Layer 4 of a small transformer language model trained on English Wikipedia (11 layers, counted from 0, width 64).
A neuron's activation on a vector x is SiLU(gate . x) times (in . x), where the dot is the dot product.

Input weights of the MLP neurons that the questions are about. A number n stands for (n - 500) times 0.0011.
n4 gate: 457 591 343 448 614 554 527 387 630 269 360 559 490 532 337 547 435 516 518 429 594 336 297 451 449 428 338 427 664 551 488 361 530 682 530 506 386 676 177 309 478 616 185 332 525 426 803 537 697 297 388 277 471 520 383 488 399 290 470 554 476 390 483 566
n5 gate: 627 553 688 607 339 498 892 481 431 452 273 476 410 810 379 482 644 362 559 431 163 586 544 502 502 449 836 382 535 602 558 548 149 502 471 462 598 582 427 259 493 431 705 279 352 420 548 651 278 450 596 401 611 524 420 666 633 464 745 494 523 323 511 485
n15 gate: 407 557 673 615 701 549 578 478 365 467 566 287 549 496 475 672 398 473 343 412 477 257 486 625 399 360 592 633 411 699 770 242 312 653 304 461 524 522 400 447 577 831 477 638 681 411 682 315 442 534 584 431 567 292 354 707 736 366 422 528 465 636 570 617
n19 gate: 298 477 586 449 687 569 548 577 487 540 503 291 292 578 426 383 259 540 364 471 375 674 508 454 455 686 565 319 534 591 141 452 285 530 563 337 477 682 230 446 517 767 785 448 519 380 331 529 533 574 346 592 471 568 423 617 552 429 473 791 105 322 637 485
n23 gate: 466 402 633 528 692 614 333 581 441 425 664 388 542 525 666 490 552 348 331 592 584 502 307 576 560 268 445 673 507 327 626 742 577 228 797 389 408 411 649 561 577 655 567 526 476 346 375 851 665 391 322 560 666 688 363 549 366 333 500 249 319 371 507 539
n26 gate: 299 567 438 163 650 356 452 506 323 466 283 565 617 583 499 617 521 723 492 497 551 269 499 510 443 485 287 489 368 275 458 629 416 480 436 403 479 343 288 513 580 433 446 506 506 466 491 624 310 629 584 490 481 387 423 593 437 627 395 490 762 692 560 588
n32 gate: 587 492 535 684 755 299 597 208 489 627 619 551 408 492 622 634 448 530 632 413 620 521 694 498 253 525 176 595 537 525 456 475 352 713 432 334 445 589 428 464 439 512 384 546 510 466 456 616 519 797 775 661 311 287 624 381 514 754 587 438 489 435 471 368
n34 gate: 373 562 655 465 619 836 551 710 604 614 492 483 424 535 342 587 529 103 436 591 392 473 459 299 557 338 620 723 422 693 451 387 327 445 415 651 443 387 656 465 663 668 686 346 361 587 419 615 342 412 335 578 608 682 538 363 475 580 666 514 582 373 474 468
n40 gate: 585 532 527 583 569 398 629 511 695 470 633 468 548 594 404 466 207 460 309 400 514 792 548 376 434 572 398 229 687 498 594 589 347 433 478 512 332 664 761 514 479 386 447 464 369 496 442 407 733 243 438 696 589 476 828 656 832 496 214 539 731 690 632 578
n45 gate: 467 504 535 565 709 531 246 511 533 448 746 786 738 674 262 506 601 447 578 338 506 427 399 212 695 344 379 519 505 534 441 514 580 450 570 689 214 605 506 433 593 515 397 594 359 612 356 699 353 738 528 298 613 538 515 449 580 397 421 510 493 371 425 732
n48 gate: 524 392 584 551 511 638 578 474 499 401 700 624 506 479 214 428 420 347 499 545 724 738 368 486 474 306 631 824 721 659 583 671 587 691 408 553 361 318 639 520 491 568 510 758 544 295 547 282 475 645 577 442 324 494 457 429 549 644 627 228 209 402 369 601
n52 gate: 442 693 441 412 564 428 689 554 617 262 605 367 610 743 556 506 566 545 478 590 661 501 566 684 684 373 667 639 589 634 486 406 520 351 425 460 645 277 371 705 661 614 524 452 368 274 808 467 610 563 469 407 482 567 216 624 609 632 750 619 412 430 696 574
n63 gate: 596 179 635 320 453 474 415 640 398 529 449 676 692 567 395 558 567 821 509 610 537 664 563 398 396 453 515 593 416 668 274 299 674 460 243 798 132 548 196 539 506 611 490 472 800 622 409 589 333 671 467 342 451 661 490 372 441 588 367 590 356 527 340 578
n64 gate: 572 449 478 638 414 329 528 727 470 639 309 431 545 428 601 727 735 532 601 738 651 510 346 565 272 477 412 431 413 563 353 655 627 451 518 557 323 552 462 639 403 308 555 288 483 430 681 263 374 495 576 545 612 428 573 451 674 591 478 265 555 389 459 286
n80 gate: 577 488 659 572 460 452 371 699 599 560 646 734 520 645 612 566 520 252 844 468 291 553 537 487 363 535 452 407 565 582 477 527 355 403 515 652 536 473 270 522 469 471 335 451 507 363 460 577 662 299 376 533 652 583 679 372 364 481 261 720 579 264 391 452
n84 gate: 423 357 508 677 468 586 607 458 583 454 572 153 542 500 218 488 548 427 457 526 620 360 606 561 514 351 638 444 589 248 189 315 566 670 488 603 538 644 351 601 650 666 622 404 528 419 449 477 710 247 257 522 420 313 607 471 451 432 339 643 430 268 348 582
n88 gate: 609 494 653 381 330 740 548 600 499 409 409 290 292 571 649 367 408 508 441 479 710 484 519 609 484 626 401 461 565 690 236 490 314 674 546 429 543 245 619 409 612 492 402 500 488 611 431 628 506 416 341 391 622 522 285 523 695 320 492 220 654 570 441 436
n101 gate: 745 473 668 510 554 574 525 369 483 451 565 512 447 734 285 312 494 546 378 557 702 751 229 452 517 823 422 694 314 610 360 357 274 465 434 400 574 408 403 584 603 654 517 317 571 573 504 539 748 333 314 444 657 471 406 470 837 379 611 312 300 442 670 841
n104 gate: 465 420 565 561 566 737 508 478 636 360 454 569 663 401 400 597 590 443 510 537 575 498 803 570 600 486 711 296 445 231 332 419 465 480 429 695 414 622 419 648 472 639 356 473 594 738 579 483 623 641 648 647 216 437 680 310 104 571 469 867 402 396 676 375
n129 gate: 583 541 650 588 375 455 420 282 411 694 450 425 388 386 490 479 87 675 636 425 445 700 551 617 667 592 509 320 630 600 346 454 483 561 583 423 359 697 352 630 448 630 432 470 556 357 531 603 593 390 317 270 408 575 448 543 409 549 700 392 229 691 473 666
n136 gate: 194 510 448 545 514 738 611 446 637 351 459 284 367 625 502 370 442 336 377 376 594 606 415 311 520 476 562 444 517 555 452 279 158 536 618 445 367 451 514 422 424 518 513 373 537 498 537 516 568 207 860 428 151 462 555 633 454 225 397 439 109 635 768 579
n137 gate: 675 436 477 364 509 422 267 321 246 447 428 283 687 423 563 455 531 391 606 451 733 755 470 719 519 495 583 345 602 492 578 785 669 506 721 418 730 379 722 735 491 712 794 595 641 579 449 517 465 513 470 278 548 414 481 607 408 447 292 666 540 754 438 241
n154 gate: 582 543 527 504 427 565 409 271 618 275 588 537 700 151 706 610 460 497 758 503 546 602 436 411 351 537 435 799 352 727 186 472 369 477 451 685 435 583 517 531 390 438 683 310 560 520 517 745 385 517 251 537 475 488 630 501 667 628 446 448 184 368 691 416
n157 gate: 525 432 492 310 617 769 383 624 645 393 485 460 586 385 588 766 391 578 496 597 635 472 455 269 589 541 535 64 301 355 556 663 518 234 318 515 564 572 267 540 619 555 515 524 274 522 647 653 473 351 767 511 431 423 284 485 370 275 442 554 521 664 629 420
n164 gate: 392 546 622 328 779 534 561 310 437 269 561 499 699 435 462 407 630 556 856 563 576 407 250 677 408 392 389 498 839 501 418 665 697 571 598 742 509 798 374 601 732 695 217 514 378 439 404 392 504 515 563 203 306 600 373 438 689 570 611 698 431 350 725 511
n174 gate: 434 589 864 594 692 480 740 446 615 442 530 358 163 448 539 660 257 251 476 354 324 672 646 417 501 520 441 694 552 326 419 487 326 728 630 476 522 378 697 353 389 439 517 487 415 591 584 406 319 362 383 448 500 472 859 348 610 470 353 340 501 485 574 592
n175 gate: 493 542 516 433 385 434 750 485 434 517 510 785 628 489 639 539 656 559 643 482 475 439 536 438 529 382 297 567 321 503 725 246 585 221 497 513 494 483 452 600 682 605 466 630 734 426 659 739 472 797 659 582 428 321 314 278 329 521 284 830 494 508 614 627
n176 gate: 683 430 624 547 442 463 831 564 411 513 487 341 621 539 563 559 649 627 352 550 575 502 512 437 425 580 419 578 480 494 464 512 481 594 448 576 472 427 707 596 561 460 491 274 434 499 594 712 530 591 465 700 526 680 274 416 587 697 517 699 589 363 648 488
n187 gate: 455 588 478 308 704 433 460 416 348 252 523 297 305 222 477 402 181 185 461 41 540 398 374 782 814 634 560 415 480 761 508 787 433 537 471 541 375 605 566 806 561 542 120 565 694 591 402 547 709 447 325 309 381 529 307 621 553 369 426 423 600 598 774 952
n4 in: 474 545 634 522 593 442 459 552 520 538 566 601 442 798 450 583 334 479 706 537 276 550 197 557 516 628 412 567 392 509 613 649 408 585 533 661 616 674 234 495 592 388 405 457 548 512 417 457 498 399 453 469 352 366 432 585 677 344 523 528 501 439 674 238
n5 in: 455 502 440 328 470 660 472 286 701 348 531 535 365 537 723 624 513 392 584 629 576 473 487 527 542 404 427 457 608 297 378 413 548 574 376 274 247 577 617 656 353 396 612 452 459 620 407 607 437 647 302 423 632 415 447 509 447 637 691 581 587 356 249 299
n15 in: 574 668 447 682 442 561 507 517 543 654 518 473 248 811 662 424 328 716 415 611 576 588 544 607 460 434 362 591 431 341 558 267 378 361 627 666 655 688 463 418 453 408 418 329 410 412 469 528 503 282 490 558 502 428 340 386 616 467 443 667 552 410 651 498
n19 in: 462 460 706 715 673 431 298 405 714 576 528 423 302 279 616 608 457 513 554 555 507 737 281 551 522 419 619 315 572 405 592 296 495 819 434 411 702 490 481 562 453 591 532 544 534 612 415 444 300 700 635 296 530 428 302 333 420 531 495 705 596 662 700 204
n23 in: 382 549 534 568 579 342 833 605 698 454 678 680 495 393 535 565 621 517 569 419 302 605 561 479 670 378 631 189 381 565 772 460 773 286 422 465 442 477 665 435 489 437 479 519 439 481 529 549 554 399 489 682 702 593 655 372 416 439 530 423 489 491 478 640
n26 in: 527 462 517 496 675 517 557 403 502 404 430 424 642 690 579 459 245 412 242 430 391 671 561 363 390 522 598 560 483 319 384 747 462 413 321 400 420 421 416 680 628 487 541 596 330 569 478 463 576 586 534 256 523 465 480 672 443 417 544 250 534 760 390 621
n32 in: 337 520 569 353 538 423 484 524 468 528 499 287 350 451 481 642 348 564 405 298 344 587 514 313 458 705 725 799 334 460 579 530 296 488 452 526 745 607 466 250 634 596 453 757 397 582 628 623 448 459 492 459 372 658 731 554 341 462 542 228 358 282 554 712
n34 in: 395 571 580 733 334 575 695 587 214 722 402 538 709 371 525 486 518 329 509 722 489 522 304 228 504 453 330 477 451 635 503 763 386 370 739 502 326 678 436 568 346 449 364 320 643 404 405 591 429 682 518 454 500 587 544 410 616 555 452 519 383 384 418 488
n40 in: 489 481 304 354 472 556 484 252 479 444 585 507 490 469 673 751 559 544 346 364 422 591 620 679 593 400 837 368 704 236 705 527 378 552 321 404 396 581 671 294 584 596 444 369 613 584 394 623 508 605 415 480 445 570 447 267 431 601 442 204 369 204 516 343
n45 in: 403 421 643 593 562 628 455 771 523 465 586 623 744 737 357 496 329 403 494 248 576 456 657 423 628 617 533 354 509 484 490 575 407 593 425 535 471 614 573 665 597 390 474 465 435 566 357 452 400 623 303 560 521 586 253 341 468 433 599 288 684 498 599 408
n48 in: 488 638 556 404 312 302 596 744 390 358 280 609 521 360 540 562 514 147 354 423 516 328 379 824 365 713 515 627 613 741 442 558 427 364 413 598 709 418 672 660 379 452 510 545 620 479 527 556 525 447 252 750 430 585 456 501 502 333 569 526 547 503 459 568
n52 in: 373 347 217 264 516 659 481 475 6 369 486 375 449 423 533 541 434 700 620 325 224 371 563 415 552 466 472 469 500 583 467 505 413 567 529 525 518 398 410 534 380 215 688 524 394 493 707 548 405 636 693 413 400 462 293 417 407 366 556 380 571 686 486 368
n63 in: 489 670 423 686 223 742 397 569 458 553 435 406 254 518 682 450 512 219 429 403 533 559 493 708 698 195 425 155 651 492 482 512 642 612 286 462 401 656 587 719 512 407 577 676 277 448 396 522 499 769 784 420 498 440 577 671 613 540 453 363 495 707 601 510
n64 in: 422 296 611 543 708 559 533 195 716 600 480 442 563 578 576 429 536 556 489 459 645 535 131 641 542 426 495 322 548 554 449 661 273 393 382 514 283 523 463 471 399 363 402 367 385 415 393 692 436 737 476 516 485 500 462 568 550 566 579 433 422 430 398 415
n80 in: 587 535 633 472 308 382 481 558 681 555 732 679 192 350 350 449 547 536 600 460 293 609 474 425 371 313 372 569 575 729 413 342 538 590 643 523 537 652 386 492 589 487 539 397 399 242 583 500 534 527 528 391 410 587 625 432 443 546 687 633 507 553 568 451
n84 in: 340 526 543 356 682 448 668 460 360 725 472 728 389 371 406 551 541 581 610 497 520 641 361 739 438 429 542 395 469 423 471 568 606 563 740 454 590 472 553 345 593 329 428 524 642 396 546 544 752 595 589 431 568 187 650 296 599 689 514 430 540 416 367 462
n88 in: 538 265 471 486 500 342 645 417 843 436 557 396 680 413 280 422 580 511 488 386 266 611 320 383 742 468 686 297 429 682 526 516 518 407 117 647 367 513 502 436 585 431 682 497 390 565 574 561 360 502 647 514 509 315 442 520 491 567 381 629 491 585 741 443
n101 in: 669 485 374 433 457 457 369 221 481 575 655 512 383 475 554 432 403 477 403 628 489 593 380 562 709 603 522 562 526 283 361 235 573 567 434 612 403 529 601 613 547 632 560 365 343 636 370 716 813 581 503 463 543 224 449 607 479 365 631 353 442 540 652 482
n104 in: 274 549 492 365 611 558 282 546 591 565 400 651 502 449 780 473 440 528 513 544 548 603 486 341 650 380 628 553 414 472 653 732 634 315 565 621 173 665 614 481 608 624 449 598 460 709 307 486 497 586 372 551 873 500 578 232 472 568 619 526 495 562 449 470
n129 in: 466 509 343 540 521 495 551 621 670 526 359 643 623 610 441 576 663 435 446 564 536 461 424 357 685 472 304 565 639 336 513 407 393 545 668 490 273 330 733 586 569 523 611 496 605 348 482 252 690 506 664 641 765 670 595 516 493 601 599 534 515 452 712 559
n136 in: 460 437 501 366 318 387 331 586 369 470 515 642 613 409 635 388 558 547 730 538 430 406 558 483 656 247 685 548 416 657 594 495 569 592 368 413 411 305 450 262 315 727 526 583 366 476 476 842 413 569 522 347 561 566 525 514 639 698 404 355 385 324 446 598
n137 in: 681 691 347 447 425 548 727 521 654 503 98 398 325 580 749 533 494 590 579 638 679 559 490 600 680 483 593 422 280 489 450 415 759 368 548 613 245 445 625 403 489 353 378 474 650 639 579 607 561 635 670 435 731 499 585 460 720 596 436 534 538 410 517 457
n154 in: 396 485 634 524 450 430 418 384 602 577 489 656 390 475 635 445 552 732 364 735 392 325 592 451 539 490 499 460 374 599 344 361 418 438 722 439 227 633 394 354 492 637 524 260 336 571 398 439 559 368 395 425 574 577 564 577 636 302 316 812 484 306 430 707
n157 in: 647 636 419 582 534 333 516 741 549 474 282 556 385 418 239 454 603 777 356 280 627 683 590 603 277 430 486 421 676 490 715 529 547 514 489 331 519 482 723 484 524 515 324 767 466 436 602 613 823 614 569 198 503 556 633 487 590 534 682 327 654 594 479 609
n164 in: 435 448 620 485 659 402 425 211 574 341 476 423 680 515 489 341 360 508 392 282 511 380 603 447 398 490 597 418 746 694 587 490 476 498 646 559 501 447 524 573 441 749 282 201 338 321 393 490 409 554 698 483 277 423 621 307 499 788 188 461 438 512 469 506
n174 in: 441 647 504 617 508 721 372 574 429 604 475 478 641 721 422 453 554 453 352 530 443 589 567 554 504 275 586 611 573 539 591 509 559 368 608 478 466 349 687 610 326 342 369 367 784 401 575 205 682 495 461 380 734 309 541 527 690 512 572 585 747 333 751 381
n175 in: 695 480 428 494 341 581 480 559 322 395 580 688 511 626 508 359 653 451 677 534 761 478 411 735 385 446 484 738 585 368 407 453 574 468 341 484 234 332 688 636 321 687 718 621 356 447 358 377 426 393 394 578 557 235 344 278 508 489 583 495 629 514 356 545
n176 in: 577 632 474 507 594 651 582 376 541 429 393 763 566 545 436 357 529 505 538 631 636 562 521 395 510 331 426 511 481 480 522 586 471 480 681 289 603 611 732 535 293 490 315 529 412 602 417 710 661 577 560 616 609 465 508 529 715 718 770 531 400 561 560 484
n187 in: 468 449 553 673 456 473 465 473 296 494 214 654 436 640 570 273 592 432 357 561 559 581 526 419 455 365 552 581 273 434 352 343 673 701 564 745 473 500 504 554 691 422 592 646 646 613 221 451 513 796 371 497 493 210 595 282 725 610 544 608 277 352 571 437

Each question shows a token from some text and the vector x that enters the MLP there. A number n stands for (n - 500) times 0.0042.

"| ": 486 286 496 510 525 524 449 559 423 590 484 588 446 580 463 321 448 389 525 594 544 390 479 440 406 363 530 453 501 503 582 444 501 458 511 353 430 527 594 494 468 565 578 499 498 463 372 489 498 395 619 560 460 485 706 420 528 402 436 463 565 355 531 437
Which two neurons fire most, strongest first? n136, n34

"4 ": 368 452 481 519 433 333 625 443 538 571 397 422 386 584 421 347 575 662 358 403 535 370 450 412 765 318 620 404 519 414 543 430 572 296 554 278 593 505 659 435 286 357 473 422 508 426 563 367 384 554 531 466 457 571 526 375 413 515 599 408 503 425 508 464
Which of these neurons fires most? n101

"USA ": 497 294 442 576 505 525 421 548 375 445 570 627 463 399 552 372 433 476 490 470 463 402 437 483 406 300 553 423 413 577 400 505 384 447 466 469 502 471 593 457 274 440 763 435 432 504 526 712 482 301 594 693 425 587 468 327 427 404 599 317 569 261 417 446
Which two neurons fire most, strongest first? n23, n136

"000 ": 453 322 420 607 430 371 649 588 571 638 563 486 437 642 467 326 496 622 389 454 584 421 532 369 611 406 512 450 546 567 525 402 514 461 464 595 575 520 531 480 584 363 465 526 434 496 545 523 504 415 437 472 490 531 638 529 380 586 576 394 402 437 495 435
Which neuron fires most, and how strongly? n175, at about 0.069

"en": 299 766 449 462 396 543 307 439 543 521 539 422 468 516 480 490 441 622 617 481 464 450 599 438 348 643 515 290 374 285 431 290 544 566 541 520 380 275 308 394 359 372 405 438 478 620 446 402 500 473 538 518 470 573 276 621 565 537 545 575 563 436 429 518
Which of these neurons fires most? n48

" ": 422 350 475 577 481 407 482 545 494 573 487 521 351 552 499 411 509 630 551 406 393 437 331 508 635 395 423 415 572 394 664 345 588 178 447 329 499 412 596 422 265 404 657 515 570 424 425 480 520 363 447 534 571 550 489 231 381 677 440 525 587 452 614 379
Which of these neurons fires most? n23

"eg": 518 675 508 338 447 289 470 387 368 605 551 566 606 577 436 489 481 471 411 632 598 334 918 546 408 561 544 583 449 515 440 358 596 602 371 450 427 388 497 346 509 314 535 285 367 278 505 578 547 235 497 546 492 438 518 439 582 490 448 467 593 489 512 632
Which two neurons fire most, strongest first? n19, n104

"ev": 571 715 424 779 260 464 616 518 388 723 556 677 470 425 634 478 707 443 450 671 442 446 547 531 497 542 490 424 508 668 515 496 653 441 595 566 500 502 357 680 568 343 497 553 332 307 682 452 252 378 603 611 558 451 626 483 484 624 431 410 380 630 437 387
Which of these neurons fires most? n80

"ents ": 564 276 382 547 477 481 556 448 406 595 475 553 461 510 426 362 506 476 478 496 667 385 409 405 454 590 553 484 542 549 508 425 678 415 521 561 535 572 462 446 529 410 506 619 471 458 646 535 507 542 578 474 680 452 439 472 417 668 343 541 527 390 541 408
Which neuron fires most, and how strongly? n175, at about 0.079

"music ": 506 266 429 649 570 552 503 649 440 667 467 598 618 412 466 366 460 592 591 383 499 479 379 447 404 488 434 354 554 471 470 460 475 488 449 549 571 463 635 536 519 323 505 741 434 568 689 435 511 526 582 584 474 493 409 431 447 584 538 480 480 559 484 453
Which neuron fires most, and how strongly? n154, at about 0.25

"— ": 283 431 488 383 488 486 292 493 541 523 526 422 527 507 691 393 472 613 506 387 539 285 340 635 572 362 474 435 442 415 667 448 406 367 270 444 413 520 613 635 254 291 607 414 488 525 590 382 365 352 376 594 482 479 631 245 438 735 516 474 474 299 370 401
Which two neurons fire most, strongest first? n64, n101

"k": 294 746 468 462 337 484 416 440 422 522 544 583 648 621 448 466 524 497 384 597 589 397 730 445 362 761 386 441 548 498 532 296 579 649 524 568 543 520 322 528 530 348 599 465 528 624 467 487 534 596 587 473 462 430 431 634 277 461 592 499 702 620 509 674
Which three neurons fire most, strongest first? n26, n64, n23

"Cr": 436 631 520 552 583 483 796 831 444 531 566 568 593 492 406 551 401 527 504 520 572 465 450 533 487 437 460 439 395 572 697 324 642 685 494 407 697 456 633 381 549 256 465 515 439 641 194 541 532 726 596 743 603 613 336 529 592 708 505 296 600 604 257 457
Which of these neurons fires most? n176

"e": 365 679 409 430 583 654 361 575 426 544 559 623 535 552 491 487 443 560 532 546 524 332 700 483 572 431 530 509 487 350 253 322 621 501 589 268 309 448 501 508 400 585 327 222 350 655 366 671 507 332 413 442 471 493 559 668 582 471 252 475 642 391 651 579
Which of these neurons fires most? n136

"the ": 530 382 392 535 558 463 603 337 546 433 472 568 424 476 479 314 548 511 682 579 423 489 469 529 615 354 535 481 308 481 501 519 548 472 664 557 526 473 471 499 447 449 576 303 453 505 394 470 476 559 399 456 567 539 632 465 469 488 502 639 484 498 447 286
Which of these neurons fires most? n154

"===": 612 424 340 554 379 680 415 376 406 499 408 337 515 728 373 409 548 584 697 475 365 384 426 577 583 522 646 390 498 698 594 471 463 440 423 603 303 424 545 437 612 458 275 488 590 575 449 696 688 468 410 605 397 492 415 587 498 448 540 333 530 462 291 381
Which three neurons fire most, strongest first? n19, n88, n4

"D": 210 719 484 727 375 509 541 473 406 476 492 625 495 605 289 536 546 510 568 709 592 444 419 281 314 585 395 414 517 582 565 293 461 547 315 304 484 467 592 461 400 415 447 296 393 439 382 586 560 478 359 497 561 584 546 408 483 542 668 417 437 481 516 366
Which neuron fires most, and how strongly? n34, at about 0.72

"club": 496 599 269 631 380 402 455 421 478 537 370 483 470 620 440 520 486 549 612 434 282 449 464 643 346 142 465 259 534 428 661 474 420 541 425 491 552 529 590 524 511 327 491 577 543 538 614 548 486 487 495 651 289 460 634 395 453 457 564 429 367 437 497 377
Which of these neurons fires most? n154

") ": 498 281 513 494 449 517 497 586 414 579 521 529 396 497 479 353 495 639 429 594 508 450 428 425 488 586 411 441 519 437 516 537 559 360 508 515 605 543 578 500 350 247 722 515 457 554 437 607 459 476 453 529 556 469 545 413 577 481 376 378 480 312 386 363
Which three neurons fire most, strongest first? n64, n164, n129

"ig": 532 773 432 447 434 296 419 515 497 572 483 468 481 405 397 503 488 521 607 490 416 572 613 396 528 634 588 471 478 524 527 666 555 730 428 321 567 508 384 651 536 469 580 695 413 361 536 484 521 394 611 390 317 627 440 617 631 454 394 505 467 596 420 440
Which of these neurons fires most? n104

"U": 421 639 504 442 422 523 635 493 379 466 389 426 526 566 672 512 354 436 246 463 655 421 445 478 352 417 472 442 458 388 499 508 494 704 363 355 412 847 445 554 420 245 318 495 544 268 490 764 570 545 433 742 393 688 583 429 442 366 458 624 636 431 627 297
Which three neurons fire most, strongest first? n40, n176, n4

"can": 476 762 447 601 473 541 481 315 476 513 322 580 538 542 411 484 792 542 512 472 533 422 452 593 327 299 519 450 343 568 416 374 510 605 471 531 632 247 534 475 158 384 588 508 571 557 660 437 473 410 659 468 563 571 487 475 553 275 351 553 661 568 489 299
Which neuron fires most, and how strongly? n137, at about 0.36

"John": 672 666 411 785 294 498 393 479 446 191 355 489 371 545 565 458 309 472 505 525 525 496 488 497 302 311 365 353 519 470 610 320 471 691 373 649 574 498 609 435 478 440 511 393 633 640 673 331 528 420 557 544 538 442 449 537 390 439 724 561 676 437 558 387
Which of these neurons fires most? n15

"0 ": 379 451 537 621 483 341 551 412 468 589 370 430 329 596 433 378 570 622 343 331 507 425 467 480 702 499 602 338 529 358 667 432 543 308 446 264 601 408 721 396 350 260 550 448 588 394 557 318 415 602 472 434 534 600 425 309 358 582 554 331 426 568 470 499
Which neuron fires most, and how strongly? n4, at about 0.24

"-": 367 293 419 439 583 630 522 586 555 389 394 584 567 382 460 429 613 537 596 582 622 560 724 563 725 517 647 471 380 584 545 326 568 609 372 367 356 415 374 565 434 519 523 302 518 592 541 512 645 607 420 563 316 583 426 575 286 400 600 471 716 471 485 451
Which neuron fires most, and how strongly? n52, at about 0.3

"K": 253 750 504 641 538 481 466 435 477 669 326 656 490 631 343 518 663 415 584 605 579 426 485 488 579 726 401 521 559 518 468 343 536 683 524 633 482 662 532 426 394 310 612 355 521 543 393 622 587 607 520 579 493 643 518 482 375 511 630 465 573 480 571 530
Which two neurons fire most, strongest first? n34, n45

"ors ": 546 281 421 516 458 510 504 559 384 556 511 521 442 510 459 328 368 489 495 458 600 444 488 403 504 653 636 425 520 616 494 440 537 489 420 525 503 560 487 519 446 379 526 619 454 536 616 559 505 473 502 451 675 424 388 539 459 552 477 441 565 383 602 418
Which two neurons fire most, strongest first? n88, n164

"son": 433 729 392 592 419 421 313 438 429 248 365 389 411 468 545 510 388 532 619 488 348 411 508 594 326 279 484 400 416 408 554 463 460 682 257 560 419 350 386 486 403 378 705 487 507 545 472 465 457 482 670 520 306 529 476 553 522 364 614 469 477 401 619 447
Which of these neurons fires most? n136

"sup": 519 732 431 440 621 462 644 500 440 701 338 517 592 380 557 545 784 457 539 411 502 589 292 420 371 447 601 451 444 398 538 348 527 620 549 302 495 581 542 606 447 435 543 563 372 398 496 315 608 425 671 521 437 672 471 725 459 503 606 492 465 339 297 383
Which of these neurons fires most? n45

"3": 596 511 447 451 438 466 480 329 435 346 330 529 551 485 527 662 640 442 506 363 503 285 433 325 598 471 602 334 396 368 514 374 682 437 390 370 747 580 571 419 415 322 502 602 517 549 311 492 512 564 608 377 538 504 709 510 462 489 514 493 615 426 531 397
Which neuron fires most, and how strongly? n137, at about 0.23

"ham": 488 761 319 470 507 370 522 544 460 395 473 506 311 540 498 481 333 527 450 375 465 465 518 510 475 578 586 533 499 481 460 449 427 627 502 499 523 557 585 650 632 440 474 512 479 622 538 428 470 510 569 426 337 529 505 692 448 334 610 712 463 381 572 605
Which of these neurons fires most? n64

". ": 599 305 319 443 425 530 510 417 509 578 519 581 521 445 654 442 616 526 633 376 484 439 272 515 407 590 451 617 551 513 577 502 438 376 398 589 546 410 544 573 414 413 415 638 529 501 508 552 489 594 590 320 315 445 450 400 470 650 467 407 531 533 580 293
Which of these neurons fires most? n175

"ina ": 565 301 474 541 500 542 562 624 391 472 538 545 509 457 377 317 428 504 542 432 461 398 444 338 545 738 511 448 526 543 500 539 541 631 363 535 435 412 456 490 510 487 626 431 532 515 563 439 465 425 424 549 492 548 508 530 508 447 540 476 455 501 609 373
Which of these neurons fires most? n88

"|": 441 356 342 525 524 460 605 574 415 571 555 337 445 562 634 580 529 594 663 608 467 424 253 575 438 508 464 401 524 756 631 341 656 460 522 504 523 385 614 490 583 491 456 680 564 669 353 541 677 612 319 716 546 471 491 603 557 530 532 455 473 410 444 390
Which three neurons fire most, strongest first? n23, n26, n64

"(": 477 205 429 733 519 515 392 518 510 550 495 478 467 400 574 443 587 445 380 640 571 359 498 515 464 527 563 581 311 357 537 201 480 443 511 368 366 566 544 664 587 408 482 380 556 333 534 489 521 402 463 489 473 461 429 413 519 528 545 399 501 500 469 438
Which of these neurons fires most? n101

"provid": 499 648 385 411 587 554 558 538 386 624 329 525 324 445 539 569 402 427 593 554 346 462 263 426 411 401 518 527 455 539 533 424 465 498 553 403 498 501 645 436 492 468 530 713 571 429 615 452 536 310 739 742 397 635 431 603 579 496 529 460 268 654 223 175
Which neuron fires most, and how strongly? n45, at about 0.35

"1 ": 362 425 467 458 417 325 608 362 511 596 392 435 376 490 428 344 639 623 350 365 579 394 469 421 738 468 672 383 400 391 526 461 482 387 511 233 650 582 611 351 385 315 438 456 500 451 488 334 445 578 511 483 447 581 510 471 462 542 634 357 517 409 467 557
Which two neurons fire most, strongest first? n175, n4

"L": 302 618 490 644 574 498 495 582 489 513 458 502 392 610 435 600 481 576 487 507 444 412 493 448 516 678 656 548 558 799 659 317 677 631 530 348 359 691 557 671 465 341 449 236 578 517 429 603 414 630 502 555 663 680 787 344 352 495 484 354 547 599 574 331
Which of these neurons fires most? n34

"7 ": 383 307 394 538 537 500 620 504 366 519 487 389 412 678 351 356 586 663 443 496 427 425 451 534 613 283 492 488 417 579 431 536 468 384 499 613 504 507 512 533 535 410 651 545 375 474 542 567 466 499 481 456 473 501 609 528 482 438 406 445 520 583 547 294
Which of these neurons fires most? n52

"3 ": 377 349 453 541 393 393 690 482 513 610 497 417 351 672 449 364 513 678 370 457 489 450 468 453 700 313 515 401 516 474 607 447 541 275 504 373 527 517 621 383 388 369 507 455 501 435 553 382 435 477 432 468 513 589 615 370 421 537 544 363 452 348 560 401
Which two neurons fire most, strongest first? n23, n174